Layer 4 of a small transformer language model trained on English Wikipedia (8 layers, counted from 0, width 128). Numbers have three digits each and are written without spaces.
A neuron adds its activation times its output weights to the MLP's output. To switch it off is to set its activation to zero at one token and run the rest of the model.
A neuron's activation on a vector x is SiLU(gate . x) times (in . x), where the dot is the dot product.

Input weights of the MLP neurons that the questions are about. A number n stands for (n - 500) times 0.00052.
n13 gate: 847378636560697453371558264628616695647468477399339504385496310432322411579550389609438492493553454443492727397348508492365780592975691431428641465458571684196552500714589366647290678574433573588532356549558564512504417713421534412627423347373427529710575320476671472477567383555548701666481265404658528375638536561672504466460606488457392625569700635477423757638267331428500464556512
n55 gate: 580438623677534591667493418255504574267553626455569259443587530616460407566342555470342496417534518458163351466464692459389463462653454568458653486479642440613544313452523553652302445681469306564680552425360521543679731190457511537493568475611368636365482477515331555522293463489552637478496435611423459347398430485580470517618622507540550190459611537680736507559358576493101694387298
n67 gate: 467396450214386538340405507800366511387389369447455653507503353600593593383500395611283497457558662624562333705600390636380573392466463381537490296561473626669546672577543590419703293503500524517354358354634530449605637341471416646320497205367510554561567590532423405347413439676428496507642507534420432493416405533517458503179549550412302690460352376452636365489529520599748493484598
n72 gate: 638503482496496580298643678435497461435611421550357692264486461371497457423604440575607662423482395373580618460500393546581255539537418490395549324652370439264800525444587431422476672487400562595595706285658624500399325533556342425349442534346486674744588703640554320382378529468629580612714469442680575561441430391364522553496352360444237532525329443356579593574561560455507398392461
n75 gate: 536577496422385573535497546424421433338460379383668489402719392586417428587524458579721659540312554599409744401528500403465426507575466374517406448619720476497467489578645370507403359536604521500845704519610477647433412697579635557415613524414514722367321467428598532500713489493406745472507357469658489626346586325390616507461463374806579694565688429379518528525264674555326722589511
n82 gate: 635407268389392435691746566428660611548412468519264268720439705296456458885486471550837516561382512394673763573560383454282471378583460500500407488614539353315664410684580294426355582538457596377648533460668671476402623582517563658648588551361639420621672445429370273553792354471793568541520581472625508604720319280693493349516540446570532542264530508564467476672658395653372844465578
n88 gate: 527470645693458351578445607507588281331527308318601473449563323289603381536465387454611537612469493640512630457511232599489474367708609161478686596417685413478447616466438198420478650654476437624476733614736468445358124603648651324383584373540518492412534539512536371645437439168538566380526377518260466573373391500646521678436451350500533596438697542356604600474561486442401568609451
n91 gate: 514604440384614472649470613476452349589425473394375514500497318582428408457479856500630438564360299583590476373462440741339385347412615253399593431466523409524721859381654579539562699604434411547544256562640523419510503640453467482679548709510324431454618604457517640628555472612447689347586355381573472386719443381381529526286537386594755550385506454469368552483564533618440577428591
n118 gate: 496493500627419589743458281380574608360728581548475522347614529383366430329527478320440419572467372407611475530592606504384683500497309503600596496465650660490406339216363263330563285470474465726549456669458514601339593432590641617677482601556751455548392470261635395464443309536489433414535578465411354533496315433642480419283450482374717661422665565634533546529606306484391773392579
n127 gate: 715597574537620520637453426344333627448500915330557471538508408521428637783428484579388576408776539386504617347167566401443703530678323496288379328630322303422386402361450446488368492686483600362530583460711465674480647586401566218471270402805543412242537513521484348427371454639721263504524536282523446438512290483696615342644629450533329342345575791436450532516397485530463720439557
n156 gate: 846558541511530390321707563460586323442572554542485459214511398227366309535481611455655388522549383301386715346471591624578438589657511414592675442678531486489469324599549572455554257363349453671390392376565630739467504519405317376426532340661432565515779481466482411562409444511286427324707569493440612259628463603497379309270422319448378631538351559558331489680410497487481382421478
n173 gate: 405402268445611615530510580534530699563636446682670472362490483653497368519514456416456463363563612394479405504470545507500684382702437576477449477355503378267411612640595398562637330643468470658741628367343354593357490482580422462414447460576447408395391683570280541449608528527510291377611405410490185556350404539593525655610414566439677406447581651654486588439292655634331531474316
n177 gate: 657466389589250298315586303450674504611314533383176650408508357199222591319432568621488425825361410237426651359496524603491395595644635603235341342537468787508634445348387552402479432520464446291535573489496242475361530384542330565738603692442783596517614465388561449554676465436569373487538311826613393647635412430460720524266362647458281591500756406313535617551431516372487661421631
n189 gate: 712461440476440382520680656461415234350585686530535560475676456363535125523410627217496461586143317320537653504531335456444520482469688607515860411245519531397419607638683378651612500482363601645504672493740624531237512462520492596433485527454404598350662455504523365473707423310520463465523445531620272484681496137440612440397416383650596387276576600496379321705412350616628484530658
n234 gate: 372718692441481587388397489461514705414728464333547696587482556459608779563494463257550296474478707473428496424284358411441500371550599546373616281493313380398551485317466406515525591582815332468580563445568490408576299380488346637309557288532323598631412545455360217424572444401545633431640638557486589425409487643400393452419681705358671429421530305371586424365641583463529533281533
n13 in: 432503398332440386576476605527192479426454609536624507417476475634684451372488615550721779418489517593514545435589434574730358348386346655640424425316602332673497497316643500455701375513471514527660451475541441665521535493436490482573503637490426310387555640472403556682428670392457666293531716622589331550293487575441690385566647539476476486557541399728422459497518638576678469318694
n55 in: 535379572616596554627579363520378466612375520635436531223483569717629497596523449472513795376535513651622416662663465466507524418546500539484329497493548451633503429371437448630483392592293619575580510401493284490497524550627468562486540578385372591372689622462373463564282742412655384581313607553651455724204304409640534347473467780500615593524581609381528610557483478617575608430415
n67 in: 637298287611526407616443510287323624560593586368519539530663709447573470525558471563538414534457469312624356514634512546585626455569538594622628541591610503603455574263423533647691578400544335585444694457487503569336516500746398474445664516544330547729474453407326595381381401623497396610401628576577369520487526577610692540614313480481607609440438542624523577484378543541611562442328
n72 in: 563503344529212596576506614591616474500339302497449497533440543507607303576538571277588544292599611597722382326614570654435567626435435481515401468627674553395416564609606460594604327575537679668488458454431549534554468398309509520377541593369724463487516483631457406789554438529454670564652615431601402644647485470461606476393631543494669444477482383453622630558559655435545445569513
n75 in: 475405673231601592293344490450694387430521641510599649702463679559581469370480586377587389431690355514596510471594510521652480688410414703441809621546610543691516486363437496648433685666305276613643611530648435620473394442420762385473553394633493631416356475567480548541581388606290514439446744327536483465490633588581469400483536594449537486482481528477482713421497620475628575458538
n82 in: 557518634596463380413233199270414515546275471430573585538529646403460504211394672361241489391263264660614409611392684399548569442667621489549671594486590514592456456419530477448540489418380572475404470454353301383587335376417616731382607631625589572433445606399556544641500481441500378690410500486367459594412526712794647670423431564379471597470392290493657345438634483550496412538749
n88 in: 525431627679738576593527567668745315551365534510600489623589731571367532464479538311565456579429594641705541540510460436479621282514632439631472517456622507631351559381339418458562656802548527648443465556480344578600336419570460465643507587683672475329566532354671314500421500312475431576514572429397606528157446604221586589581503422451493347521532377333700459409489470586521420692503
n91 in: 393440622698367480394442432513676460454442346379493568548355579497759571713327620469533592538538487521717368423589481466372414537597481607465351615529421594590547513437431552665369557372054539626446324358513694574596513412425669541420614506360471517623413590619381587434381541470490594633523361585446541739317533452698509308577522531460275429332552423359480546447375519436588473569410
n118 in: 650663626437376627513299410368442421712177487472490507592568389707494493641506556456274464489564592561663363531474466366381529451484331481567513558557562389528503510694426564480555516359445387490536520544622450439510457288489723757625625541686392626392684598318525533370461577470634169628574529638390423523562515503553548534742594544536513634466581699452544380415333379548619484488500
n127 in: 507464703738693479298503286374357719570504588156560572470355467434633511595494389613433507406551531344707344470574493267298568613500216330321422335617415445579447396382518599439275546477523475490494739586602558392639493413491675500565423431664472530493639637335637453443443485478646377514669482497459533522692442352622569432478500551400305310555556583500463405750405347271457518420622
n156 in: 687539547765634292345562385559622575448478343473698406533479642449786551622340514300685650401599750496515475526500588460318518606369559472541609416658513555627358564475613383643681532600507625414490305326545426521864425421444510467343521565344517478456507331365350640651535431575362478213588282365551540380500429364510578624428445718582587496398604618371609514568605520402565482580379
n173 in: 573462542429500376634587650614469490691665604396513354580348543422355474503489661582576450478454741497590576359642561634555545401572596394320398633457503413732682664532510560516506526326368280531471647340465607366366478452441552428503409404528329583579737437507589455309433579513500410516421471575699471526506430503236603333681466441445594677401450432554572538394376622400448564464394
n177 in: 384530643369473422478377625244496537544332394705426523701331470629427625493475806603420548562611360299477622356474355610309522545359709388306459405511489597661729336489113412500511563448473416568507387354438461500422545602450514303463584475460363600492362327511532613585445511713420752299507522297653432553352305465662531405492455542291395264577432564591489349232629355411575500434712
n189 in: 586567469633446504410511619204603492290419622303556286359388697454626404435692685295208496444481351527551358535489141573451489433613621485649425556405336518613447319470519380538615304475552592493575305410352428529583715476361435554602419511291771559488624566438435656455463365443585527500526593261550381539338227582578459764470374415383537481407566732548461403515703389469237440472470
n234 in: 380597438248633712421507584525440471624637408455554599560396648515671434559515420515557216491597768549511471795415276482376298453496472479500536379332397595531490507616623388434518496541717560661484595494614400423205366557515198471416468430627268534341493582493406398353708382344726575551439629592545687700403565504517384497402471504203666448575377431422537532460294455361569591307420

Output weights of the MLP neurons that the questions are about. A number n stands for (n - 500) times 0.00073.
n13: 262456389547425418377771428556405453291439449442566654438652408419564577523319590444404563495567503642547746596410557497438458507329620550416701568638434463423397337466437443433638585628545199583490662447633493459406604597649669594509635557526644349402313728486329423380525390493383387572353539586712364455421699483432512472571415428456433662573525539314461646596269410733543500377309
n55: 401553837627709692339411657660635480436556490607579536346503443527647531338656413565447675421667494503511558349754511601341714287450650603412415524511432407602487533539680637479348479467622389378729555833434611493300486388301493531436459514577374432575545484562460413621490621456605517598302653555355574583369804218458484342458594486578346314548460439519245334437354487627372515408599
n67: 520695449531515550458649500541509528503408497464244332310247436594265674318668359553617434581503542620432539437364561449357429407555365344400299565450489396396503428581553638416494415611666547687460715714519617574692542569813554419626554369439563539393386560641461630435557487484424649461554469576778350430522362503354496610601619600323392379596563484347543709532463265430349683633579
n72: 506625456640467460469511403586416606458309579417616627412456361624424444557113559630441324239559462487586603572263451396286503438412485563460698315322529547420589515506464490651418520440500451670615425266438625490476510439761454371256506517440489435512628537576809408473491460474516321368624408412540416246460587490440564497378065493601324853552342389397558533511236405565418389493422
n75: 559384635590563470653804566404456450542626490452465478606413614469411351252500720437554437149404210425321705574696417593483517429337555628411757720474457555493408384527789450578611460602727447372401641588547595532581383511129618479464283454329660448407610416478628415605524644490497479233569414441449518500661600593557476646628512642424596716715513414459549394583603458625340415551444
n82: 489314642651431544569468571476280589310541451566504701571641423595321478415547707539487529812544396623485450403459492539401346553191630339432730539585397448204402412361493401605409367771316733380464460590620413320368337432540485646543533427377560354616547679492462507452413404582600385550441239625623559693527494408327646492412543698399409567201270391383468507442394546384537167626464
n88: 571547646589275650490398429491457309623536606473548558550414482535438611544239454436436577215379488475566282548507681559605519583380587617427590361586479572697513579436760470624625606667359363695272594541518454385452627389557461425347477588538636474469331454448523380347320435554485694471542413288468613551457581629625579393579588550464523332607335446453525319378598512233560557570811
n91: 256690396392446484486622591436604403595615628444591450369199409374338290500154418574571626528431358586639594608492548475543454550496541271426535497289582435483523513596606289476515444602702637259452459281425438646550507472565569379497571538421791413561582390623719442602601506487585480523485703503519688475565228267486516373290239592353645702589439692426430609368490599663516313364601
n118: 448493440664527451574621317602586543600443510586538441453364487497334303357408384396292552295549491588415514354484714427312662527392397630539636510429305418567358345530535355577428539526551644609486476413666699663219691515322518655468528563422473283464724450470651538349423599531447500565470260438611596332291807493379290340616702374233443551517243439443545319552313396353468584654417
n127: 460696624435451598631437685280627630543497555543358465365288595503439651422450628500413636707493527468510260391700608376487742597603392539478397588340650511605610557572520490473302541521497443552319663482690523310552369608362402621589536433584640322468651637521816433558570456677506457533550523583287503563430611697585407440628545452650564403583500276518497500393493415478728537691586
n156: 527684316581280507511488565627493438608486407487544493311490595674531306349203323469537414461296463286395493459508652575416390519582538526435376507361689631483397581665452469483420260696482445704649473174549535364459537600407273573503534378483534673669714448464669621723556523673365373537623608520576525406634243342409448548229336429439486539586364426472527565711198413439392375729514
n173: 439517472563202564486286500619383731620517513559410469262518437412579422652810608532491500606559711680480545803551528503446522544380500403482520592431621540428359619506328375604532344559581549433607245523448536487357449493283569621509444457626504538543581435527432370337438525621423552484665560269678477300670678662533470576451776343733395466464747648471634542524474406478509375464417
n177: 537447398624388437473595281490412458613485422517624341600556265367661511734549459353433610398626326522583624577500448577338529322352480618458587637653439195410453566580482564663460757029423511197663563546735652553419627446565695545439463500643357438552686447296535607622429637500377367485432276595679470550546703564312474508407645362421478642515181561350438426480310601570698321405584
n189: 368626476507257561420589689626455490630515716362585436664592380454504369416216565664552209424482526584526475310737550467440413484448690627537378374392429500547367554317565288406805441624534540609496385307493344321355458519845383635643480544371472436589272304412302659563628483496569335504325269479484430455483500676537383481529027317594369653543436328458447550500464484231533456633297
n234: 562460226482617777393609745665241570345586399398334511695643539551338479449389419625531389460472620446489438472405564751394213398536481559526536588481558204433524444592549571388585532586460391322511542700470447535490568587556284436545478525676531755483521610359410370461490606524437507593406671220458600646560697315589423600500583258637500569514291527692596643470454367523587308411545

Each question names a token from some text and the token that comes next. It shows the vector x that enters the MLP there. A number n stands for (n - 500) times 0.011.

Then comes g, the gradient of the next token's log-probability with respect to the MLP's output, scaled to length 1. A neuron's effect is roughly proportional to its activation times (output weights . g). A number n stands for (n - 500) times 0.00074.

"; ", then "192"
x: 555463389445440528385472531628574449544589653492603511540312539477606519447270470335518603321573526372557267441505506536353503608426489569556613419430536377460449318382598512519547384510492468524498569457489591680437635520618517440512508518482400417435522515532617488481346469588476663485537441477466480459588565467518612559412431490582638528409398550517447520418422505501624499565510
g: 564522346528625343561684553539418534468368263385439571508529599572225284480306537499467291376582717679353538463510456451658418473606673479672459407652456569264523688653586367497373539535649238474672445513417506603541277470571513521588638536485553606632446411548474461630339224421554458726400424432602566587426541179481425471369447227391576518632384513411436684719544409515432404780482
Switching off which neuron hurts the next token most? n156

"Team ", then "|"
x: 452523470399492462373458479507351447573329458556367440498508559643482458525479615460355554413447664497453336667569458517566498561504398418501450598434555466548431453603595576477515536530466539456405294424465629457600505473621410581533441502476461582596535449411593589494563671491417515577451460501428517460586511458489418402700202519472379407570374589461669727467453487474463469527444
g: 679524616483590589373308322112490453543655599403436442532407515652488465434557444690585423515595614314465600613529540210684530602568458441368299444429422584689221342451794652569491384588730489447603566500601565509654553754471621275421451544582542455519337722600607570248467412511412432539518545569424427493591501651492448380292501494475439373733597427438498455240604523503331408331498
Switching off which neuron hurts the next token most? n118

"used ", then "by"
x: 589336533473568435412340502445468451487348528539577484526500539342482584359417449578490366506408405520559564552413424518545466515614466489550430642504487484492430457411452725504553520443408502457533500516479488415395472568533383660550431356409431310452495460501476650459466536430484398552502591564675577468439632431543612485410146346466444436618517558481470520560568415547532538550620
g: 421468334637600697347539531532438536597438553647402429699557336308449721502655465418567863500462482693424501613401537585396495368705053577508438454588474331604560595480613384624564698573463490499489395471295704550606507629458729473550376331599685539395520286579294378475526376459461548555771346663577512591441419230399532444573573458551495411553416506351483610410647364550418630419499
Switching off which neuron hurts the next token most? n156

"d", then "own"
x: 641528419605541290473530500469519569462438598560577426358615487446752455420459594445437451436408448464667470464553466524428536531521602666739496673428394608436541567478534506447486517549486620493521561689399572571449594630602441521604526515690633463405422590352438392504481336470411367580443452468516551564472596591610680454667431502620560484500558401623513275429396504504385415547520
g: 752348432682349567529429584600518733552512458544764461804537592505543573604557396353419530445340445489469850664574417243293551311356478400497460594348578520510718510660655370452549486493563416441674640315413673612176431705478389368521530650420451426539459570632545427540414401295430444461486561638537488496452502248274619334545405462528573685366431502630483377364549375451421441473390
Switching off which neuron hurts the next token most? n67

"d", then "'"
x: 468482336464479349536589465574484513489408548585604408650488554432567430449618496497513444398465423457924511583606409498365563499535613648728580622471407522460564549439591422533570454471421610561446557588377583582456687699582515530668457477634599439594484667424528432435500334604431354607404514469532525591500576637523647490550632383508447455598536432595492336274455535578416457613455
g: 307347430634541706496397456433468753548533568427465386575359491588367331344486550376310489550428513540385511548571613471505556266527559527573493357433441592456607433482506489658464318557460540207510507495422219579573584320644431410455441566621526360580490453497472539481756719609368194642410360377382439642280467466342578641784432603404696462466331606617437251467384315489216273478481
Which two neurons, each switched off alone, lower its probability most, in order? n82, n189

"ain", then "t "
x: 458461464394683619366513468629622652581390341500400497527467505377458450471596446453467401578423501491380511384551444495599390443438355365510465624527444433455431584518765464547538646445497268448489473582391377387693495523541464525460433494511345414499610307456528363618521730441547709554505524569362592444546454611432575650415559619426654484476456500539456421318635499614401289442479
g: 414452351451536270568630589457365246537507608580640296439438531552461633397546424709579550488508435544515475397470625438568594361543510708437454571644533504547602486421671332540672597476424404759616296453353358439619765365367324543609515221648623596629426507441449366390470488378459604660466695421433628447595460438514724654337611402623089389430431352536437529621535564581290564475769
Which two neurons, each switched off alone, lower its probability most, in order? n234, n91

"il ", then "dis"
x: 447569528386511593612547489548440434505444448464535494429555551397543621522363464585506408391491583581495511598496438522397538523482524518526416513449551479484459498531480541597517431377446464465608543477502554519580499597696567590380456424507316389484451542451523473366442444461475516480454545643538566549472468612477518422446122493577536635510458447496482573604491570629547413471505
g: 362527387669420569613529529370675635538461513387253446122558383286544465245497656561391481494507729632454583409493555234530377477489344357421470612559572760333406586485460389616236318471483391424367383429646484519611474394491538495440251331617494373223421357590520360676454587452367465682639355221508693490536508390537574633524496498416576372507531389518616352549689507492421443613504
Switching off which neuron hurts the next token most? n67

"Is", then "ra"
x: 651382400605516422723482503579555450469434466462452414450489534485390381429512485528581437453371489594477666381487531418379430489503583619532600595477509500589393606584622491437467511453376584520598466730450419412648588608525460385734411708433461403401465556605478464462512569438565526555455541593482523408580606400383409447384513564545778202546469556509567300475492601489552379520509
g: 480366579400628480607438477363329714451473356421426723593418627449627542573504356551587432479380437491357482227449443622522736566600625327475605359403689576314387608399519503633467344379287619208405423419546574379519546495530592632610434518825317273601471563705459364369584426711458732246460424542320512555577382514379656352410442610749473464557528452565455338453523364417366590353541
Which two neurons, each switched off alone, lower its probability most, in order? n91, n189

", ", then "appro"
x: 586479441376431545550569500517536427385626595517631507487469635529472464523304358473540500380495493520551499564591505410572512481431501624495463449485503452409467456572589501517533420530507579507545460452551474589547468496632341489435541360520415420489498417622458421464529433489484677478547508491651468566450588567440593544573155535617603514486559364483415501564509529463521573540469
g: 447571674350514696571511454386424563500491522510469232231407594592632382428433628536293620561391335658396638730336518259343855493498513638549550557433508525299190462544395532575298398410570514390547477479519604643564443410583497664622551588436603452410426654461623500522458480451619197588430518529452305357674390387257489305192429446483432628544429453476541421472427518532386536232440
Which two neurons, each switched off alone, lower its probability most, in order? n72, n177

"s", then "ome"
x: 450572629595408494403544671355542586463363574530593361365656567556646569402515460433548465436502508527458297521400458567482556526488601628729640455510393528440584460502440438411480461562553470546417489671459390569684551623499525500433463506529338624474456440317553510454520472452566544586517595651606569507614658480389467555524328335447447247337596497425487482510481515380429516510511
g: 619228668660561487647403357594441440167394425446417538545580404534637670519491762631604577588737363380542635448487425531218357506447555600483692638664415465494510711576364396246330303583477712593377406449467464533556542532401623463537538540579618619594494099587566379598590595347372573554654514581502440550435505496623653537491521487676360661350522643584464336553382287449518540466645
Switching off which neuron hurts the next token most? n173

"d", then "ely "
x: 592511362586554384602557411603393623452403454534568389514393448318597362502516557586486420347460497548503567598591461484480450471560628599826540551447414567384528576484515484563515466561369549585455603576390587585443578758562422368631475581740599485520406575310559386388405405527433449555436489392522475530517547619585630466688544428573479463551587515636598372392450571553338467479496
g: 539599450478571472520223403603347522353519851440691439551788413364608395550523457527594577552464435530721692507561493574626525578589486650578621537596590502648344725650484552677569592369412439559521348460357423567642575694467563587513670696518407568687592530509506486496572630582553332393454490512678266537447479639487362402546506668283342484605500655441497592700094265404381536381661
Switching off which neuron hurts the next token most? n177

"di", then "ed"
x: 408635551673454548566542542405624384447443428495536358425569573742561609457364440360516483556538476531514397557471517489483642425521559528524395507534646447395396543465516553517406469489544473520594553718261426424547422456561363545399525498489309493380541633461438502586362532409487442537535529622487616532385371513438550480510410503461479408621569515588509275486425464404395447515589
g: 515499348474604449479537582493576453436485465330504617423426462493310415518577339683397246386301571630403391631571474450482441683465688616756576580595484762670632349457342426498538799444525391548639420612430469409488574579461575620388584571474544702556578476341545394531138278390768439329485388531385669432409442563441614551624497409572534542146548510445340538636317366429327506312330
Which neuron, switched off, raises the next token's probability most? n55

"the ", then "de"
x: 494503501559530506455480469525463508520489504456511503525544454514471532461382436541494463554504498526355454481445504411589507513516523668548608525466654493504412510529501608467463466417559423499449579467497564691458463524962535444522467510551318294499439490547469410457576495495571453518469505537435559483491761438509385466464429499513458459461530450507479483416503438581441396502444
g: 388325351707473744494455161633671545363432391469662505394736498373570430212451600743374552556573309508407634700447541552427608296608318643393467392560464476646556607578196257466544514508363518468496356517587542417562561323550546476494485571306464467357429327479627531424519620152336623261606449529574518447640455600474637494314499516652523540352451499621636403367506549584430506503487
Which two neurons, each switched off alone, lower its probability most, in order? n72, n177

"ul", then "t"
x: 370545577431529451600374635738549591504434356419609549468550566466354493360359437298468444549470599612837585447484488472276470457613590468609502482516394508595286483511499675510575524586339537524518490544399588501583657396531601436295488287714532358523535473606554515450527642459479419670571518513542477454482490497401407580494482546421518496371589633494630703579461523426445391558467
g: 366612599574574582317555504619445371658427603411396461609452634491442581485545333372417040464659382644663374369597299572494674584528491563573432410502504546647638643550380399476603440379415683451502483517539461435311515500611431444323444725370500485633520350396381660516560406560465386344656489462576347619690605636505488446863539536366486642512257692594297337557507437572503562683790
Which two neurons, each switched off alone, lower its probability most, in order? n88, n177

"s", then "em"
x: 501505624602410473390474704373454491523448627567577379437594607580591556411581408383544437432517518555388356513389502557617535516508576612757570478495403510438607475459377515478478479511520446566390493626438332585695628524508456551425433520572308640426397402267545509349541450488524428554489650637615472517567750476420488549572379393440479289406599526410482392510465533425470492517475
g: 559654254642178643675800461439319452610433401639454540336563297538305671555540446572536393493694457395496574609494567394489426445578590490566643562559543628664633168542589566609489348509227292438480379440325582275474496627543438514396484707486620457606582546527525621466488622608484568486721482689422470479325492724528503586406504632408784417470597605475355501569729489602424583298490
Switching off which neuron hurts the next token most? n55

"| ", then "Mal"
x: 468467510528559456469447489556389444529443427506599545465516438527473499459203432604456464299514616653466438473462539490542495643497502318587470519474593550503414471558460415435454532565528571472433553494495409512447492520694549662550484568559543494395490531546502497557584477482518547547578498412486478481462648428487481464534409509425448456496454571415476393605542427557488506572487
g: 419566666253549655420589559585568295595720443430375608595559424362316266578545452606566518526871484446493649389412378331467398532688433369507601706517548597573513454451622471426558610473482439510537669538297471431407524596453451518379641576611489288286548469445519620255485453523622739446523496561705241381442478705563458395314530697791458675484577372737413577533525513750381588569460
Which neuron, switched off, raises the next token's probability most? n88

"ot", then "al"
x: 405380456444617461520610590607457422753633576473562582425501486553462533479581450754398551438521528399439541458528504475646439464571572506355514571424454564614485426635375513569502305527439648487599592544273367388469579495419460580660344559423446451310636599540528410300518517509494265566425538538453365494530505529378524656782420564378650565448512513599432423401433622485568432441573
g: 475449662534332421348375569534486330667446473491577279480576384249532526529515492671582606467493516689296548631546468612081525622478613318438619659399620578550610455484483428530432498745413660461471300492462345665608506443570495466500492580406588569122387688491693467521562386797481837544473515594366490601498510565413541721464511595575438320844369397458518474419494486580457417479434
Switching off which neuron hurts the next token most? n173

"Ge", then "org"
x: 455504460384539445521626460454545522559512534498544461544520483473518576537643476482362409472667433467370491505493420545621403453429479482470511626393534644581379417661438512384392466618516597528655388674408361451476541617482470512543525526478432537458545439521519618507458516428341502662561503484414604544434501376514254476544253581493555493567493543468608452695523366425496628500477
g: 524461590237488482629699567443331461268601627578390534520716660407677511471478523613563459550491555631729387395508370571424557417618459460473597589582618505422508455528654657349491507381531447421462698388516277590418382405509457614558704431367528558619474527227262699402379551456437448607560390811365571572407474304508380366271486661549659438685466657208607411574727411450203422467452
Which neuron, switched off, raises the next token's probability most? n72

"I", then "d"
x: 461496503673453393555545408387559614490384438486632546648519495453391562425490575469520521370563474505559440406679621339492595449453364536474363443453517418551428492565518588548510407480345709426519489577485511415537648475568455614506447589606416544506422711498487489352620588565478384607537489480395650357502737566521336463531414480515649609401559516597747400595634481407599312618404
g: 457519547771561564585331465638565682402449517584399358458277416411678417493498477408455339571225260550493546420556308584607427368398416399497728409720603472607356419457281636776434471497304290561747339442845496454528372542494559323420565526555551364437426449314313590532564423475624528338541423443567491517489461553353749492572541691459477386318593517495733449555459564661622374666556
Which two neurons, each switched off alone, lower its probability most, in order? n177, n91

"ain", then ": "
x: 524481504554533548457501473595779569643397637361632525509557425463476561502562504456439453584564574509648440472395403307418378411420430558467447612529497549458431502592692497496554678449570324397492417646386325448531271448480406561535375436577421750509544445627433450382564638585546603619499501557418503450545384430370419569527586549325615463395530536531384447505580499568521456511304
g: 595478316539464720506538642681557306693542401615339513505527487421791489607583396588514747442363381597319572686635487548538537555569444390561507693527451539419665599572220476574514453398147381487625501483393498581581599389456438593512389381652472467641433274369576305332474663645506412562474358587553646473521459438673453575497382330410650441472430508270338874687537373417519621429674
Switching off which neuron hurts the next token most? n234

"U", then "."
x: 463389472480483366565620544404514439473417475464611577525544478536560542476553445531527492452519413497483435305675691383592562571478403538421454543545615457473436571712765554591467565434443594522471446651488379492562555525607481471543482522533357397415468320450431518422785604679391429320456537508497520567560730565437280482596519621586512403472622467461523460528580568538455447557603
g: 666226364448510428500549332544522584278456640461414332487776679268798465639598423599582768521444383462563635399443449364426495482459489468185496270574448461487520536436591349593388418487835648529575341382509597448464590325497369506440396365436545491616330416497447366470540540600728759478509404380604400566523324527456494554592554376461327365478496443498391551619681620378509471213325
Which neuron, switched off, raises the next token's probability most? n234

"\n\n", then "=="
x: 551488498528444613495510596478439518552477528569516413479505556446412443393327527496505485371490602513499377560565448339568542510510486461529515526571563602547427515429516439486497446598503489540503469550406443587512393434595373508533509502549624448423511538493400375567555396488563429528460698396468556516426457474464635523450154558531547422377579459488457673596696412444495582536594
g: 671301375567269492502385504319323509534497542585470312737503526432512567639578333615461366461375526579702589466530378491562422297368423262476462548500442312634567781559518705434403553392649601401423436509551544430680347531422422436506550682503552322376368528666531344809557707555633379448364504511505502780411433055375402501625433522581756547531617589488511620511598425443502392488536
Switching off which neuron hurts the next token most? n118

"4 ", then "from "
x: 487492476563616301400418521472519472533482556477435570705410453460638466492335418572416433494616402544558479514452457478331463461505489524379460482477642622643517458458420474423431579403601407540569397541400465479594545536706372524606554557437481282491580403436456516493471402423426585563594558589560643509563599524525450522512215474526436356569409596510452608656484444559437490479592
g: 668382507581312443471545555442594673414560639617451311442315534258287510538472438519673543521333648465718512566660330544650533534529416458474612456497551381445458634517417314360496251297560438493670513481725591360302560692566597589489496226710506614476612667641589538704512463439453562770522714656482400799596500466381586352590425451626444330430486544476245452593404357529310444410636
Which neuron, switched off, raises the next token's probability most? n127

"ession", then "; "
x: 357526416310534335537588655523494577566480678406477412445387451608610502392502493588462489452464570591327443675536366423510611327551308633539511420562512577502487578527406536559523362632488564562606477605451551403495500506316309443587459538578546504676499487580576493516636551554519589364594489408611492544438557626355530588499433263338485512575521578477445427353530549488477437393528
g: 617521720770409657443309521598338407382575462631564534465662380616662333490504576527530338579438584453450700534570388348414419439480382503569528453427272643322640484292388631458752503708571197372366530497374415538620545565484532616743634548494492626771391581582322628342518496554468537629553447639430559503391554763545392553422491497589251407508398495546167418595436365336544657441382
Switching off which neuron hurts the next token most? n91

"into ", then "the "
x: 502404489513513573448647437546513492402364661519584409571591524545451449538392417493446532489411512571427572605498487465508478446546485526443502559496461404453330513665510499504516470390519394438663485568448548454420548499797483587484425416522574516476470408489418469422613512603506538621455491484455426519481638513509522552589173349514573487439511560483384499494509500580529534482460
g: 862564466487669561295340533452561605561355528777372485499850539553606630430478419448389542532809666530498363502555382384635769313457415265279451304652533312535621347446697647539304325500490380414631430547586451624511550484488435480525458396637484536461668711586402576549511349553448692632504549330533371427578476451618580429570488493672421614536374476507412386561580539624678533456711
Switching off which neuron hurts the next token most? n75

"e", then "es "
x: 534318550489523320540674669375621324579451403640440446376481130627353498549490523452405508520459351496555330557616469321603447428437575518494407546394533410392505423359363446691573604649335434547573551596286460534477671440487490590584491543536437400528559572620479613412400527515493546557524548369471517581411562485525360548554480407474402501574441444657290412561468609404601528595391
g: 547438478603206654670673452628353518432416403426448331373543478490557614624523646734404599494535669595383426651462438662520411429582676692748627429711494408580490548559743382571466517311514404521362483537487346459537570546387285394585751355638521465552618512441581441713628647455512402518435566519720629193767565717450422397493598543397354435391640384495385507441280568589402458743599
Switching off which neuron hurts the next token most? n234

"s", then "outh "
x: 462541612620445434436529701350475531501392628571544383421643587558596509408531453428550480442508477552517328482375468549539533520467573616733594515544410544484648491477443497473513489553502488587422517644435380529646560535486475430424480516561253643474479461363584471401566475479593539592508610577645533523618700410375474532543287338438435285403581519400465477510414523364464465520555
g: 513381670452549450323383495453611789153420525363430555562560492753414438515545501539712412565478374421311412574489399572509469464321322352603449420427403371570753526413582371369566496450689501630687437513409459500434507385476419613398473711468524466245537591465396579522663484263464589495376441491523411666824397215616423416349511475697482549599438449676239320454280289497480589583523
Which neuron, switched off, raises the next token's probability most? n55

"o ", then "is "
x: 610543430562465469562587485493581494556456471408550503467441560538455549483309545533511564487491426529543488562467445517523513530512501536527463596499540464535524474501443478603476540421430486460629476487556669464467507432756526461463512450543359394633466599508442485360545459520540568495483513541609544596529594527478534413610131570481485468525476502508493488498462509562652574479419
g: 725713503525664465630429486408501612495326494488567288411575626485449412737460729401482565502304682369433562540674552554630532346332617377550547471433577613284393848500301557585458647447485534744660555490549607599578492532520491696512715453425590491328612439489439412431314640245356496532467489478565307160552501474520529494718399648670445493358546348287434393603265573518503595494596
Which neuron, switched off, raises the next token's probability most? n72